Layer 2 of a small transformer language model trained on English Wikipedia (8 layers, counted from 0, width 64). Numbers have three digits each and are written without spaces.
In attention head 1, each number of a token's query is one row of weights dot the token's vector x. The head spreads its attention over the tokens so far by the softmax of query dot key.

Query weights of the head. A number n stands for (n - 500) times 0.0013.
q0: 424735648352681503197407512419441579676669159657438374558497852138786719644526452502292482352144700247400800483669158602413759698578747402510516334416322497569575614027532489377481572458223560
q1: 371384486462423269499439576561476497606518513356497540405556516626565542314515509592427559567473450587568453569403440578369347478397512380456273504409356425462534333499609431273502338602534498
q2: 489677358354485442408389595453405464463556620524564440412333512299535483601569486496418598594343425504408597605504432562481519570633509386468509562565593467397509668478568491586613518431563644
q3: 563650487455485569646496491499350433479439494652636457578644661503425717703610653556379383717450491396484485362376268512476438221485348437517555583410695500284519698605314449460525660350645449
q4: 552542357451497633567447463514430404506581459570333637478452590315629544572520483382355528398449607487534545514438547582592562570396708541558597688516474596505546489540527413562554547557385541
q5: 529353586439462464431424560328470492441440557469675267415373365509538514560524506557537437441558442681389468449503443402581325551661489498220369487495394538537540554324663517563633411482681594
q6: 513381581451400435395382496301564500391427592385579568477399379613553342612508566592602536504732432632591399454493479376522546569576465461424476520571287640665494339393565493518690334478579569
q7: 516606590642389605547466551806649637673419364331683450583665397619311588531536616417335167674323558290609621135377391516557623272637446293644522081252591080607536566311470717327445481617764635
q8: 474675554366593543569643331622426585612414309653499453638616655472557719618659446529515410463338520532601579377412481469483473400313565568595524437354653628348585551566446514385393420541463416
q9: 264606351527541603432415368442584429648617337511537523451642358641432380606606488529572449627325499322544629265569418651381543446566331497341482416512546622727630551621580602652388309267554524
q10: 676415703417521232378526569427343382393472519765332413691510730336644604536522300597658506448559429460399467471486517514391357535490692615665690660473345528184426308455361131434497573550485465
q11: 623257481586499547591325562547419278543586682481600462342518520643343395244503485639427566643688387465344428389425718682577522456584541557437406525470500337593398378276465600518667569700588629
q12: 540478597714473573280456264638641316594410541524368607407588445631467440422540603676418554600575461321250477396515523578364631557595529575436604602617350501545502341298419721678475364548585712
q13: 623298611555385562545385636459693394535300436411483447345528412579343357337443470656575542646585330475315390513339598596521392493566340634436567499600374359584531340435470486597473411552672618
q14: 553301444520462615670536773468690520485565418451604378434559521574427499458644550585560541467428592541598302466447638428603577494557437466516484456438442448528488503406599517387566497690328626
q15: 561223538449451549472467716452589392269424683366542363289354337641420326413382522506650519452661477670470318650523777442802405521566559404291441535602564343646412520416564580565607457559623486
q16: 662309432584439339604497377556538509337480570506616518445618427668368549470453578592587424614712294572568278357467623583585333427639508507346396522603570525528481483616520396386454323438598443
q17: 264635503413534559378468608391497416552553510596317615375363645177621413537694334449485567304315731451497627638557605483370644671544555424656475471567406548666474523496716664717473573472379501
q18: 641474622620345564799597364686479482510362493652669477627646616739288689614422626617557386600693587475559394188356517431594300264339479648548429439406785454218501541696246488364360434465778528
q19: 614358665680432448483569376482586574385404483492566318626654469620299490436432669550529435487690587501530451461555424347476363417548474712439535373465621435343321424536399509324348453382593434
q20: 555570570506406562711468384630290535534441479526557567690702651542324738572543566441382343607418523411601476238369469484527376249363507462718465399333739407294484605717351539446399511561611422
q21: 487382501318569456356391660291856471621578528275691565310414285574451251515505459620588501663501418523519676680578434501442625550705285395309496440600312449743535472340605427559626367477493511
q22: 472456412457723377314362598362696447512623398541497458393483411540548328484475456453536631474593478405543581649488698562463561625518529602402510532618449513674605440305724518645522345429339557
q23: 452447471581578444318427379337606434541481577467477463282409415623528363502397442638489608496594464407443429508630443520565562505591435481392454484493427541615502310355523476600503455525511513
q24: 884359473512287496525574425714647465480242641477647529427713383888114491501446655678548312795664405263496465416460418220570266203619253632334580345380768010399213543613320420221313364446986451
q25: 487665384364612397494656245497493478686624531490531413422594495301592663458592366336503519507338544544405612693606448553419444594301624544565382303433643594521419834617603576561449463334503341
q26: 495329445437446732360528434537373306621536643491701473654482518541671528547676455460526377538621620724469591429391664534659371616394691406396346578595433517649409544584493698654461444488711456
q27: 452530505355453400338525762419626533447579378737394259476569496467585443670587421565637680370511639555482395587333396508510444650380418576388382676421510633355302449530471398365400459477370367
q28: 477292599628521596422326503474517425515554390574609514531428690555651467404588363736551596510454592486524601271421349599470575507481612578648316551501335489519473370248551436452447584663255534
q29: 482485652541500583334484367608633432617499370666409518570581767490690475459613500668566582490521533342594658310383439415400530506500677596585473630421274588434515317322507403457358440587424565
q30: 401586630527458523449564484434709599563403434377442500342667643286748572521389426329205571668604529598395600452464558622572611646452598481595463458546344381507429456394437737613544589575503610
q31: 519507484657549681365426397532758291666371450494448493404543396613337299498517544658510457598436366303393466289342505520519604354622316509405590487441422540674631387464624614609406359470697645

Each question shows a short text with each token's key, already scaled and adjusted for position as the last token sees it. A number n stands for (n - 500) times 0.0023.

Then comes the last token's vector x. A number n stands for (n - 500) times 0.0077.

0 " D": 470541561556388579399663660456479453531542443498484525529535538485552402611508454444495482553596
1 "i": 511470479470408571481550662467517463473513537522443492547515512528544454497523482480541539530573
2 "v": 411459562540429530427568600593471351525456375515401563518513546498570364620564485545403453562570
3 "is": 513456473510458570553527558516483563460421478584452464612574561558602475595549505428552430450540
4 "ion": 568461521565505573455643737528388403485452499420496507529536607456508457600649429454536512532493
5 " |": 424711308591416611382554755419537516398345583543656380598645640294408301458656565531532434448374
6 " ": 448518464518427555397687690459462464491518560550530500521532565531490287607581574523546500499502
7 "2": 499486396486440532372590652430468413411497447630523557509575529511483423585599638449499532548471
8 "1": 424505449473433535377599650455532461463502433634507489499548501516511441574565650460493537578500
x: 438700318540527388539443443574521463506554557484441493458572426460440578530464480520535440569520481366501586482502553631585511488429445459484564396432869401571519533489543528555528521332522411
Which token does the last token look at most? 2 "v"

0 "d": 455515597592507505373603726598446496508572511499589586503462625519597392562563533516565507538564
1 "y": 445466540520541517416546642514430492467576544513496528517484596498581364547614516513556519559486
2 " ": 509491518535458545397675708455470463500525566558427499528512595524511278601583573520551508506499
3 "H": 578476562495403579438624653539452434558554467454468531561521488508523466569471415483484508492603
4 "al": 534497426533459476400512697490455538571554445538505457530576529490587395629593492499592481511513
5 "l": 638434536433467512553529672523505533578529387541532443552504502575521525562566594423567514564506
6 ",": 460482586589418537344624651376484328406406449644601454673539706451396142636616636482381406623398
7 " w": 463575358481312669376655791428517533544505533578458509474519542431507312641516548551546420571463
8 "as": 476535444553421657441691661305446393342415640469523459535607681397439332689794412497359272601306
x: 632387424612386604452508450474561412574472304415459542548397656547556462404455452511346627513382495463582343487405497526574425482419747375514488395541548277561584435497510419376523475213530560
Which two tokens does the last token look at most, in order? 2 " ", 4 "al"

0 "el": 493558573557513564528545616585469484546508424442615598421490552501477451616544395420512462418483
1 " and": 429467626573568634375647700411440370430445433561509563431414710429430264716622517473468388541389
2 " T": 517522515495455557370694739457458510557535473523522528513487600443574395636497491439510476506532
3 "h": 571471591556471618407552802444496423473594470484445543553500614543501332679606507456479433505520
4 "u": 487503486533500592565561581504373433580530465454508483449472515477481570624583499409475480542546
5 "r": 487484536505497441461404544611531501543531431515567483495455453514557526500469585452442504466635
6 "l": 506454538480489545604522656509563456507478484507539486584493448517459538531511523468477537481460
7 "o": 454476491566486475459507653501486511557535461558506495507556546461478480595620564470490524496507
8 "w": 481501446528475555460506674561429535500548541505463509466483478514513493615523514518537506449532
x: 557444533419497707377570626601481474485533436454606805515461462447434399568496484474486438441567505573365600493449420617485403457478503534564548510566560351777456532441371589488492515472493469
Which token does the last token look at most, and with what share of its attention? 2 " T", with about 20%

0 "in": 484453567543460593507513566514443490527428400577509522552500522457496408596559603536513507508551
1 "c": 493519457436401550514579557572427575511503493574563499592522425542611542546562563479460452440573
2 "i": 562506547416475580534514504533401507516428573511519473491454452543495540511423511432539510455583
3 "p": 561491537553506531398566680660453531530478429538447503545471622449615341597588566425387483363550
4 "le": 582493533504451536486480605586501476558567411476544470537471496510516458532481516532452497495617
5 ",": 559460648579448521371588609393511352415405439636590481627506693464398175620568622469386413591417
6 " ": 443509474511425542401683692459474477515526548565532500517529551539500302608576576525558520514513
7 "n": 509535418524421537315638791519491519436585526646429515577606638496578354600663552530504490460540
8 "o": 497505449506429515422524641470526561572539439606466498479563528487531431625638647482524543530517
x: 459441588435360473420522597580465384519554702360478487477426534493438497479462526498691423502188535312533410396478433474644550463542435451535449427479588381578454439577480629408564456371509569
Which token does the last token look at most? 7 "n"

0 "h": 474540579589522487416535726518443503543596490531589563459456631530508389613583531532506485607524
1 "le": 441487531479463531530560702521481467557532411525499529448498556503544448575560550511412507570540
2 "t": 457512544551444535458657771540413480484509542574523527484467588462582421619586520510413492521469
3 "ic": 487548532523526561457570629506409516517478553540535550537449504485523467621573563502401430527539
4 " |": 557630358618448590371549741411527520389344605561645298643614650286407303460673574541499415441365
5 " ": 500505489518436544401681694465466475502522558548573496531525575533498289609576572513549510495511
6 "1": 522502466503446535366606673452507456471500431642564495548567535506516440582596652452512526560494
7 "9": 440508424483430537398562651470506470466511411639514506523563462499524446559573633494510561571518
8 "1": 406516455454437543434602626475514487478471406634487484527523469543517490563549667438507550571513
x: 448671315492505379557465442583500491502575578487398493415598403484420551508450453535546415548570459334483510474470501605546557526455436471485564398414836379575517559527556545574427503367469396
Which token does the last token look at most? 2 "t"

0 "i": 498501511479505469454464541591505512592540474524450436486450535463499451462421549447487581502650
1 "es": 505522535520528502434531601584521557621521462523520493487473587469530364527524537414564460544582
2 ",": 464472696580498517352568658386542359421412434639393532463479715446417145593566638471407438618413
3 " D": 517504526535395589373665659461474480563554436519556536562538509483528412625494468447489481550605
4 "e": 599508524463444566503531679556489453534530463515585473523475563510582406541594470499440488525559
5 "an": 581492457536454609538623685401516428503443446547497449522547561507474413666539441475613520578506
6 " ": 445507476505429530409679677460468481509520550565539497514526540538507309602568580520563523517509
7 "F": 418470489490345570321635727499574469539540452503470416566566503494536371631516457484443476503574
8 "r": 475662391519441572392633760544465538505533465495422510554579571438553441583690486443486466528520
x: 544340508392626455382527525518694471483480608518550520467647581531536291607486391530501504511527467343521492451397470506520610412546650442592611414513509241380503493482504711368548341676617430
Which token does the last token look at most? 3 " D"

0 "e": 445495542479503550508566733576486479557520486532477477451488585477549435548553510461425509505564
1 "c": 506521484535445564452625765571434475486513498567538490575497520520598469607602540498408428395558
2 "am": 613548451508467625540500631506499471545407459445510406569542448462453518586559492501483447417523
3 "e": 598524524433490495549429559672496496578504423473447498501454472535534493466432536454518566447598
4 " c": 492476513536368626377710692496460497470455555500477475573501637466540323636513491454516404485504
5 "o": 483530467586450556355573697486459478496515478553586477529527644450493317621637566468459446493478
6 "-": 390546516542385688593646799449500310389364507536459562517558623550395430581691524600481444391413
7 "o": 471485499567478541433523649508463475550527466546470502519517597485471399613604561462468485472498
8 "w": 501502452554479581415533675591465534528571545456444552440487489469482491581519464484549502416553
x: 476362594440490722428506625634499485482506425509558741570505408366468430678391575466404489560577447588369683485419472596446429457487494557471579477485537377738476528405376539471499542429478513
Which token does the last token look at most? 4 " c"

0 "m": 486433535492485522448604651609491565502454556478457461587474528484550500494517493503479471487518
1 ",": 418509620545510529372561598406517383463438394657506536419458656487432202631576623491423435605445
2 " the": 499499535476462680547664805314559458316494526570523496467441624526473221725551476423432373531327
3 "re": 560407676599537527396538701523399368579420476519460534554505713387452313575641527478414443524473
4 " w": 513535404491357645379610755441517506553507509577587437591508576411507332628518551551522394562485
5 "as": 526455507601488641443672654319443395350421628466485468564550702377440320677789416495362271602313
6 " ": 434505483514429551410693704457470457503512558541540495523528564538493303624577557513550501503509
7 "on": 519569356509438576388592665485456457502463532559504499544628652428460362619698525571492405500443
8 "l": 447530458431463599621576678467566526491516476525524451568473417601537574577530534398549533534461
x: 568648409450444531337414562516633625513463785357503503489604516487427349467458419531637509619416502482509482430360388435511554638634578491555511417493559368617448548532430550440322571548496417
Which token does the last token look at most, and with what share of its attention? 6 " ", with about 30%

0 "i": 498501511479505469454464541591505512592540474524450436486450535463499451462421549447487581502650
1 "p": 465551574537540502467527665684501503548494427462479485512479581438590413541543557380388544400596
2 "al": 434497540577495465466444544527430477551529517425465535552524505498481469577450479477536464450546
3 " a": 448531417461403632533657727329540418365403522577516438524466614529477274684571565391516347481340
4 "u": 488486539580450566448608770499468466546512559523558477527508577420512395576559489469516490562530
5 "t": 411514551597447444331551689561500468479522490549519552535488585429580349560548584514421488552506
6 "h": 414496498535441520389476704472534491505595442534490512609535518561527400567542618501531497613565
7 "or": 481520497542514613495545640548366493535496382583586497498444572479486364691620587485375373477528
8 " of": 475580395606423639385588598485412378485424379572435575589576658466435239709639510560392314458455
x: 511437502458618422516431620530471369423481447544504580557465569744409688589495439555412430388581567438638498570542421490572423467530483448432456379485658259542529573439537521490565528742485570
Which token does the last token look at most? 3 " a"

0 "s": 424521511516562531474504636526438520558546473457594564470514582497540475579527408380618489464569
1 " f": 439539586520419582345624742494507461566530463583494559451500601488555296677545537552507423558512
2 "ro": 424369578587512561476618745484452524501484463501429534615513677432527367615638488406536442545467
3 "m": 480517514547486560420645786514508460429432639526561507538441556501521413602600479479457420498461
4 " ": 570495502531445537392679702463477468512527551555540496528522586521501281604584574519549511508503
5 "W": 459519355485363576346644748495483545568563529528584499523522479462573479636561479494494478525562
6 "a": 456477527544489521451539597509537528613583475463512481508472584446463420583590480381467442511565
7 "it": 529553416508453590440598689514479502567495432542517540502506563467542401590524522509573511561506
8 "e": 516442528525483527481492642541541491581556530524436453571441507499519433544536483512427498479573
x: 552364491397570533493585398422537508527610384473548503448354543575465493566445440494559484482584503588545565382513470365475526440651476543439445449442663333627464501607402571523442556505645676
Which token does the last token look at most, and with what share of its attention? 5 "W", with about 20%

0 "ing": 494535552417622572469606635480403498526537493478589585376444612476530384641566498436515436616446
1 " ": 442493533528483550400674709449469464493522577549459510505499602518510271604582566506546500510493
2 "u": 567477488538452581484539640528460498550566487529490480497442565454506401576545527431503469485548
3 "p": 578509520523494525468489677607522434522479437469450537513484603462581390580580555416396501341512
4 " in": 534448550637449594350648696495487477477419422577509424607479725394458104699585600503468385574454
5 " P": 450491510531409610381730727487452491512457489505519513511492536470575472657574470422486467497549
6 "e": 384484564501461625538539592569470427549497474430579454603446549478532461543525395462418470501557
7 "t": 399556487544399574466638722600462464457454512468561414595532585500581420571532455417465477439517
8 "er": 566473435463472554372528713520510544538563462485471495536520479469543436537588545425501521492585
x: 562427515394463722499460434499518372589531501430561416465586532739400266561524394527676341471484354522465523482708438500343506506495483514452581425297460388557442519537490648576536513362546513
Which token does the last token look at most? 5 " P"

0 "g": 444557585524500554373595766495495473510525551447583578411483594422532352530540526495521527490516
1 "ion": 478506553567579502330606718524425464514507529464495532494485625402541385586633473497503497506474
2 ".": 401342687534547672449702792424421460485409478549394530553487716272432278469698630362441455610394
3 "\n": 777299683661393529407566885442619499521401468405276519647694699326439257497564553509595629490480
4 " ": 556503485523430545389686716449485469504515561559536491537536578521511270606580586520563526500497
5 "H": 494473492480401576409629659530465438562552460469578496589528471505527451578481435483492512481592
6 "om": 445505484537403573384579783462570468532491403492507429545553538441485288594643523514444465582504
7 "er": 606432553496501479417498632558544545580639332544555457516483509513556371566572536487433471563585
8 " h": 517543429511386674407692745430501433501533439567523474567498495541479293672540544538463416618480
x: 436393427433430447627458362588486567424406641506550483498409452419354554398599516495347510485483490401485583593501508480546487593609647423515493321503484196539380513515568538360532513652539579
Which token does the last token look at most? 2 "."

0 "le": 440468548475455557527595734521459495519509469572475517454491552492545432551573537501415491526554
1 "x": 504421533560416565478633646533427496445445585475521499610551604436557373596498363441407415434510
2 "an": 510467579570516578424657805385516440427430519548434472564552683374487318631624494457492465563424
3 "d": 490482511484474501498502625531424493491509493575454493550527535590561496559518563458584500437516
4 "er": 500465505523488490384528675557528544533591484488476491505532519483552382545564491474534534525571
5 " ": 500507479514426538399684698454478468499513567559573492527534568528504287606572572525555516507497
6 "H": 434467483474411578451623628543462446562544466452536480580516442526515482573453414477485519490609
7 "al": 469539433489455473398515683487454538569552448532503501457583512488574401634588487494594483510512
8 "l": 356563479438468496551526666524506529578524385543487439558469491572524524567564598423565517562505
x: 541649374554397554465429524560732585532455621443442435466569472494447380432401503519546329467527427397461361451422389480503531609652476441544614468544630332683378540377435536581353435610427503
Which token does the last token look at most? 6 "H"

0 "k": 584539499550454510466581642456517517557590556455534508530560518502540487524477432477621601655547
1 "'": 495550548502560554502652718385456466498549563509595565395436602470425395533553502374589517576411
2 "s": 438553573495599478492504583445389516553526526491469583406500653494501453615553457338559478492496
3 " ": 558494504520452543408667687452473473520532556545463503519522576526505301598563568512567527513508
4 "i": 444531514507447540438550651481492455562528572522548534485444539467479420526476500462508549531582
5 "m": 458534509562464564452609671587463462519415537494445558534465576443508434579513476491388453501500
6 "m": 445515419518485526437537637677523558554477487502428637528477472477515516495522593458423513404574
7 "en": 460494533524509488453486563553537585607532372579447511518427563462524480554486593495541539472575
8 "s": 477504482482491536536461486565413571593469438543446505530481548510503520515568524434563462412556
x: 687368585458382533537403561509512663518526362608447590408569383514443476292465508501581360430460496438451462402413374498450647512599574385443464529423522336444553560575606666430336628575500463
Which token does the last token look at most, and with what share of its attention? 3 " ", with about 30%

0 " t": 502515539468449620399723790428473436493469516519478531495488638397582310630585510462447369593459
1 "h": 405530601530485602376554854372537403418583509512437548485491626526512265650635530457518438502450
2 "an": 436507550533573589481597694373475385459448519537485518477460672447431351681604481440468404565423
3 " t": 462463494441383623436691715448478502553505461530509527532513567447600392617521514461497432600500
4 "h": 581456559527444586389566844359533404412576525517540539564518598545498286660627526464511445507447
5 "at": 549502563548495657418677717373401323435354550498495464565462706360438313639653545428431352596351
6 ".": 485571515545441710443749846409456488500412483541682312715534721329421245479680616369494472665402
7 "’": 485507563547462577521696794365482474444481557496551408608459617508441335572555523342592500540373
8 " T": 517474476485399554364688730430482511570541474543527475487499553467554423639489512450541495522526
x: 600567573542552503518516446573500427584413524411478555436449484388304566458465533567418486438512546310461463551587582510399453468650554500484551397493302309467495431519577322567559420506662487
Which token does the last token look at most? 8 " T"

0 "is": 436560589515520626597582676429443458422387552410610597457540567470514467602506416346542439480473
1 " s": 504520559509377631431688793449513447515460528555497534533580605484591336622543503477536449515534
2 "h": 474412557550427577429525768398553511486618488550400542560544575575558406600562483521658470533499
3 "ar": 435407498572439551421622815453474472554552519529441521554577625440539413608546407491632533593484
4 "es": 508472509524491460410528574567467554636505506566452523540532562475535417550563554451591459503572
5 " in": 512495515611398619377672714482476459468378424583553397630519694403468116686585617500482398582451
6 " the": 480530473492371685534694841329617515290482517561518463517477565561521232702531503411457406510344
7 " t": 526505471467369614422689710464457474557496456541501464523469543475583400628534526461482414581499
8 "e": 488477517520440617442591771428537374484518566461377446619484591462473300620617451471377451521469
x: 543361419410513596535532396419598584606584471483491446546426630638475498509438469473512609506602540543534605429508531335545346446629463553444429432390642322593586464500430476508498527535685635
Which token does the last token look at most? 5 " in"

0 "at": 544501555490445610450563668418516546506473529506446457530542527396529439574536515419556456480502
1 "he": 455439531435451648521563673389493568433548506518524518569479599509487373596512474378560393525442
2 "r": 485455588485516514497523644581460559525519542496472568460439506499533500535480522378482502461579
3 " of": 562467576581500645426567615496440428505438341588483404583442637463471266708602508547403326493497
4 " A": 456532472473379592528680671448511497474410480544553496507442466535539384620497519394494441509510
5 "S": 404523448483397605381693740484508492529502523523490516569566501496588450603556411425468471499610
6 "C": 463488464509411602399704692500504542524513539434511436540521522470559519602524365393507495489584
7 "I": 415554474548417577441689698492493544491510471431506433530487539479504341610472458341556531491547
8 "I": 466550488547423578474687672482475513507488487413450481524478545464488362610454438321537531501544
x: 485613715573560505492558436613519357489501531543438526544424434690197405494508566567466570548532403370441648527588504491590453492446567605479571410554513371464522459459570567705392380525486440
Which token does the last token look at most, and with what share of its attention? 5 "S", with about 30%

0 "ar": 551553511502429533576492605534498523569482469507511492561547455469481542510523501457562548509518
1 "ed": 440495573523486472403593689537462459548543468527486570517508592521585407578601501456484443584508
2 " p": 532506496497364626395738773438508489421441549535537505503500584492589368659595528452514437524462
3 "o": 566468534610480550408516618490438378474498502500456489556500619464468403600627485507473438452489
4 "or": 520510472556473592427510711631502492480521463557563434548466559491532320572507445545456412437590
5 "l": 590417570493487613659560670546508421435422476419578423622469488510460535533514499397477514449421
6 "y": 475550469491468532396592641458376496439514553547618401645530665473560322558643540447528435570428
7 " ": 428510472509418537405692699454470461496515569558472497516535556536495297610576570522550510510500
8 "on": 502568333475402593395589676488433466494478503591517542474623635431493349625685550579500431471452
x: 488390599577501573311630549620476458397499393493459459459696536648389571457510396481480416487404466520639482489546480588472472505443542299440502451542526269734404606523500442506552498508638575
Which two tokens does the last token look at most, in order? 2 " p", 7 " "

0 " to": 498478597559608616396625721436475419440455511496473490495399696394473213709668492407392328518421
1 " c": 506472564533427631385713731508452462475454552488510528523461661439549306647526484443502395500510
2 "re": 524328634598491546344581797587416462534504362507347555575498656391587279547641565481410421600533
3 "at": 528519508479453609418560709454517488531464453529558480534510548348531361557546569439512482494469
4 "e": 568526544469476528466484642565537514568545469533544554508463553513559408552572541457435498467577
5 " s": 479486461446345615408693749487518483523464522576461526553547537526594345610560539466505447498560
6 "t": 492466535563443565391632797417531500463567535512556416550516554486562404625554444498555497570434
7 "an": 448497497503464586470559675382556483553532433571523476553540612467471443649545518468565528544503
8 "d": 393564454505466468438504617538392540539577480577475447595548593567520485547535542467626510465539
x: 633615383458553598536427514692579587548480499416614580385567545509486541563405349550527385429558372391526406316467421582414422467529540389477463541481484386641451496578574467675470474644446438
Which token does the last token look at most? 1 " c"

0 "\n": 182526734813471492336597958419620358436364529335671711471570753295438209519650481570590589456402
1 "|": 623366497639397569300591900435599456375381630545239341716574594329509284478697592677513514458420
2 " ": 522498494547447542376663707474484466513539547547443486552522576525518287591596578544565528489514
3 "1": 479486499557449521332606698450531443470506432647431495576571553481541414560621670490522538564474
4 "9": 552497462527421528384552654478520468475524408635482496581572485484537445542580636503511566567515
5 "1": 593484475486433545412596638474522483479485397642522475556560495521527475551573673459516556567503
6 "3": 513506433459417516421567630480477483463512444622562498512509472513543472521532659433505576561505
7 "–": 422546447506435711598638619472412277401335378527487552531606592521436483674848493490254283421438
8 "1": 424511444462446536405601647479513457501487385646499498495558466532523498564583658462519556562520
x: 387680347531507356533423492592498472507573559519438469427611390501401582560434391526559421520584458340494540464502515602563551530458396464503567397413807373565490531496556482584483478364526386
Which token does the last token look at most, and with what share of its attention? 7 "–", with about 80%

0 "an": 528552502469557541632450491454528531548505438570573514437494496534409525565434509484601547499524
1 " the": 480510553460510646563637784313536434339455538540496510427460650500453231722531464400426374503330
2 " f": 523516590503429579352591715497526453570531424580433543466499581482533324677562535547449402532538
3 "am": 506529405586475536411519624454511442544459506538561499566546473459501480616736493571476410512504
4 "il": 541485485474491577434515640591457495489509428575570410607490539478592430521669547459493396479525
5 "y": 578461532497499545450544640521405544486526473510575420605463636486588335559615589389572492477460
6 "'": 545458566568464577523659702433480456461480490498499455551447571530452380581549541407545472545424
7 "s": 429431584530500523524519654461390471520487514499529440605516694501481425651604480355531444444474
8 " ": 481511475495420535417693700457473461508507558543417498513526537544495317620566569512557519506511
x: 450500569526491525560562498574500962475487491439470523536526539542388557562480521488540487455486501432588524512470513485509471408502493466582495418468525343450505463485476448472500485529538441
Which token does the last token look at most? 1 " the"

0 "y": 517522526477566514475519591521419498547591496475557524446484611474569448529542537420511527587540
1 "st": 439491562550528581490608608581372457478513476405583552502466663448557391658515452435374462558492
2 "e": 494538578481510512507521589622469426536486514484412507445475559477531443528551503474341496495567
3 "m": 392511464451490547575626617585440513483417596481482504474424485578549589559451461404474470505522
4 "s": 523542520507518495416490562577392530538499463531577521546542571467530489561601500419515461441564
5 ".": 630470571533472695448720803407444480489421468565598329680510712329427263485690639365469469624392
6 " ": 449498490504421542411689700450483478513522553556547490523529560537503293606561580512564529518503
7 "H": 434488462473417577429625643535458450570562456473463473567505449525518478576463422474490515487609
8 "e": 467483537537429498451569676535500514582581475575454490533461583510550353597624536486431477545520
x: 550518543439583573422566418449599463555576432518418572495394572533503591527364531476573511544600493437532386368537497422655460436657453529489446369498672318610407404425456532485466377537554636
Which token does the last token look at most, and with what share of its attention? 7 "H", with about 30%

0 "c": 442516534497445554434577655601431533447482538501541509536482525478594406539547507484445437330552
1 "am": 515465476538493578501477586536463510556431487491441422609505474475474493568588502510488400405545
2 "e": 464489522440515491547425528679466516583513442486371495502449498539535490467459519441512527423597
3 " c": 476467533535381624378707693497461497470455555498495491566495646461544320633513492455517404487506
4 "o": 563512478589464553355570698487459478496515478552561463538511648447498316619636565468460446492478
5 "-": 406571522549399690591645793450499312392365505535568530508548628542393433578688522597484446393417
6 "o": 459491503569486543431524651507462475548525466546509508518505603479471393611605560461465481474496
7 "w": 454528438553480579415533674591465533530571543455469543458476492463483491580521463484546500415554
8 "n": 461604447554411512313632770568484514451565512535436450608582711411495306589653570536430470486499
x: 469317420433439599523629450507578572554541544451452526430435535539514471424466561428472319636668422425579434386336401556489697451469678378352576464495561381749576574427443402437532387452604487
Which token does the last token look at most, and with what share of its attention? 3 " c", with about 30%

0 "k": 584539499550454510466581642456517517557590556455534508530560518502540487524477432477621601655547
1 " ": 458500508529465551403661677454464473518541555553466498520507575520505297593576576524561516515508
2 "or": 440479431480494639489501638516459536597572343585547484520455521482492356685508498556512425546561
3 "g": 527434630468529481492487567596537465568482470445368591461425544465482418475468598409440511410526
4 "an": 503497518515550549456485568479484491559539420602474484548488608481469438598580554502498436458513
5 "i": 531472540432498489520484563533467537599540590510472500495431469542527535486378477410592576506612
6 "z": 491491466543452541416553516570465504623431516469601451651627656324491437565472385486489517471561
7 "ed": 443514500536464512395603641513461454576573437460534415595522610508511425614547416434510450580522
8 " the": 497505513528403643554664790329592477304529525564501499520466560594490248722524469430447389519350
x: 396572426529447532421500319555458494548314524461499641447366557559510494447427594514549584447535462415448535541617536348495423406360680573583387346518538264677433474507451454491438461591582439
Which token does the last token look at most? 7 "ed"

0 "h": 474540579589522487416535726518443503543596490531589563459456631530508389613583531532506485607524
1 "i": 527498500518464467407541698510454492552528576562510468531489575497524414521522574493508553559574
2 "p": 513542541556495526413570710602489490541487458506487506519495594393604367574581528447362529480558
3 ",": 547472702582484515351583634388526342423415445635415533511479702452403157608572633475383424618420
4 " R": 451535491545431581361669665475457488500486445551577508584577511456523474630611489467424467497600
5 "e": 472507474482439540463544658611490484570512491520598496533481487522591457552558452512472525485608
6 "e": 437533469502432576496608677589452490556480520532545488529481519527577456572571445473478499505596
7 "v": 458516444468449586475625650596440404504393432531495497523518377591577542654591519502469445506578
8 "es": 562437508530487481382553573593463544592515444585524520517493552519541416582595578454533435492587
x: 573581564494452452542312447528482558459538592494496495468486419587356501407455455497632409483562499403532505356500422555559713428466558427402434408420436304546553555365597583556333532378415655
Which token does the last token look at most, and with what share of its attention? 6 "e", with about 20%

0 "I": 456528532493513535498678682454461454498437522369571569442459619403477318598422400294490534522528
1 "n": 475508654646605486282604837544434430433526478626484540480472771417533181632674618521428476470486
2 "q": 574505462483378618496561598487599567529506426516494445583592483500548486542547524504535473521537
3 "u": 543470483536483530503467558589423531571582405539520453541510523512531545513596555438527443475564
4 "i": 446518475477422496507500496527476433501479582526489541460457461521516496490459471486483528484562
5 "r": 495472546537486506457484575629492520511512463502542470564480508466559503523499506423395490471622
6 "y": 491491472497508454434458581526445513537553474540535537544511583487518385524586590491534535516519
7 " in": 461590437613371615379671672503476477467400413584501457608548682416455119677581619501459387585450
8 "t": 453508467525407570393652736522450517520485506516471453538471504468598408620555574465431492568490
x: 717477315433659644556616531464446494587614542457441502418440509537404539512527625552534573453510549378471448400453435566495497633530333532509469390474381279521584553523514691300496440449589452
Which two tokens does the last token look at most, in order? 7 " in", 8 "t"

0 " B": 462507540501396609392662720477437451522524476523414483551489532500561446602618545533471428513545
1 "o": 550579464519509534448469575499452481610619399526552493501421495551484488657600575491498512532569
2 "s": 484471549583529537483496578619398510581510535477478547505519604480518523577592393415537471396603
3 "a": 536502496502519536555433591575507514636582408456483532489467466495457517528544522427549515505597
4 "k": 486432489538488563507600687497512441560551569454375473532588543512531489573504329443590545604564
5 " (": 441539496531442659459699785354493419472397473624541512528477480486427332679686653577478401580404
6 "1": 548491457517435524337609652436533462487534428648533500512557512517517429571588657489532536578493
7 "9": 481490429491429533390567625448505480481530413662519510505561449519519448562573646507533560577511
8 "2": 453470423468439528409573604442488472451514401648504514496531496533487439567550660455529569570489
x: 424618474413542545583451414554537486581551506505529509442593422511403664429479434545531441597439515398463476502516484636564536573401417483477570436447872392547554545559592540611451523450548423
Which token does the last token look at most? 0 " B"

0 "r": 499487535489462513534559605607447545505484508496512565498491450507545561542508475436435488488575
1 "n": 525487570574532485402574658581435512464534504634480503529506566484561441547584540560458511450555
2 "am": 548485420591439544503486565507511555543416465571501433679616454458529549551717559549458418469535
3 "ent": 517436564543497535452567651551390502506488446503417566552467582475504435588620565457542459515448
4 " a": 452565421443378630535656667349548452377393482606470475509446556546491279663568652402481355513348
5 "s": 447531547636475620440597747360405375471477537500511520550580695433423378717653318480552377581438
6 " ": 432501483504423529406682701468479457503503562541552491524529555535507300603559576513555528497510
7 "j": 571551380488417596404611660482459540524567472529509537469562524491553456553554507497568496602537
8 "o": 468501438522446509440524543473455479550521433531506501470561560464487482623642557476468456562489
x: 491342577506439474455498636449482367519493587421560354505428557521416495415434612475594486509182548281536323433398437520593532482526407386450601425498609400636528506509489599518486457408478596
Which two tokens does the last token look at most, in order? 1 "n", 0 "r"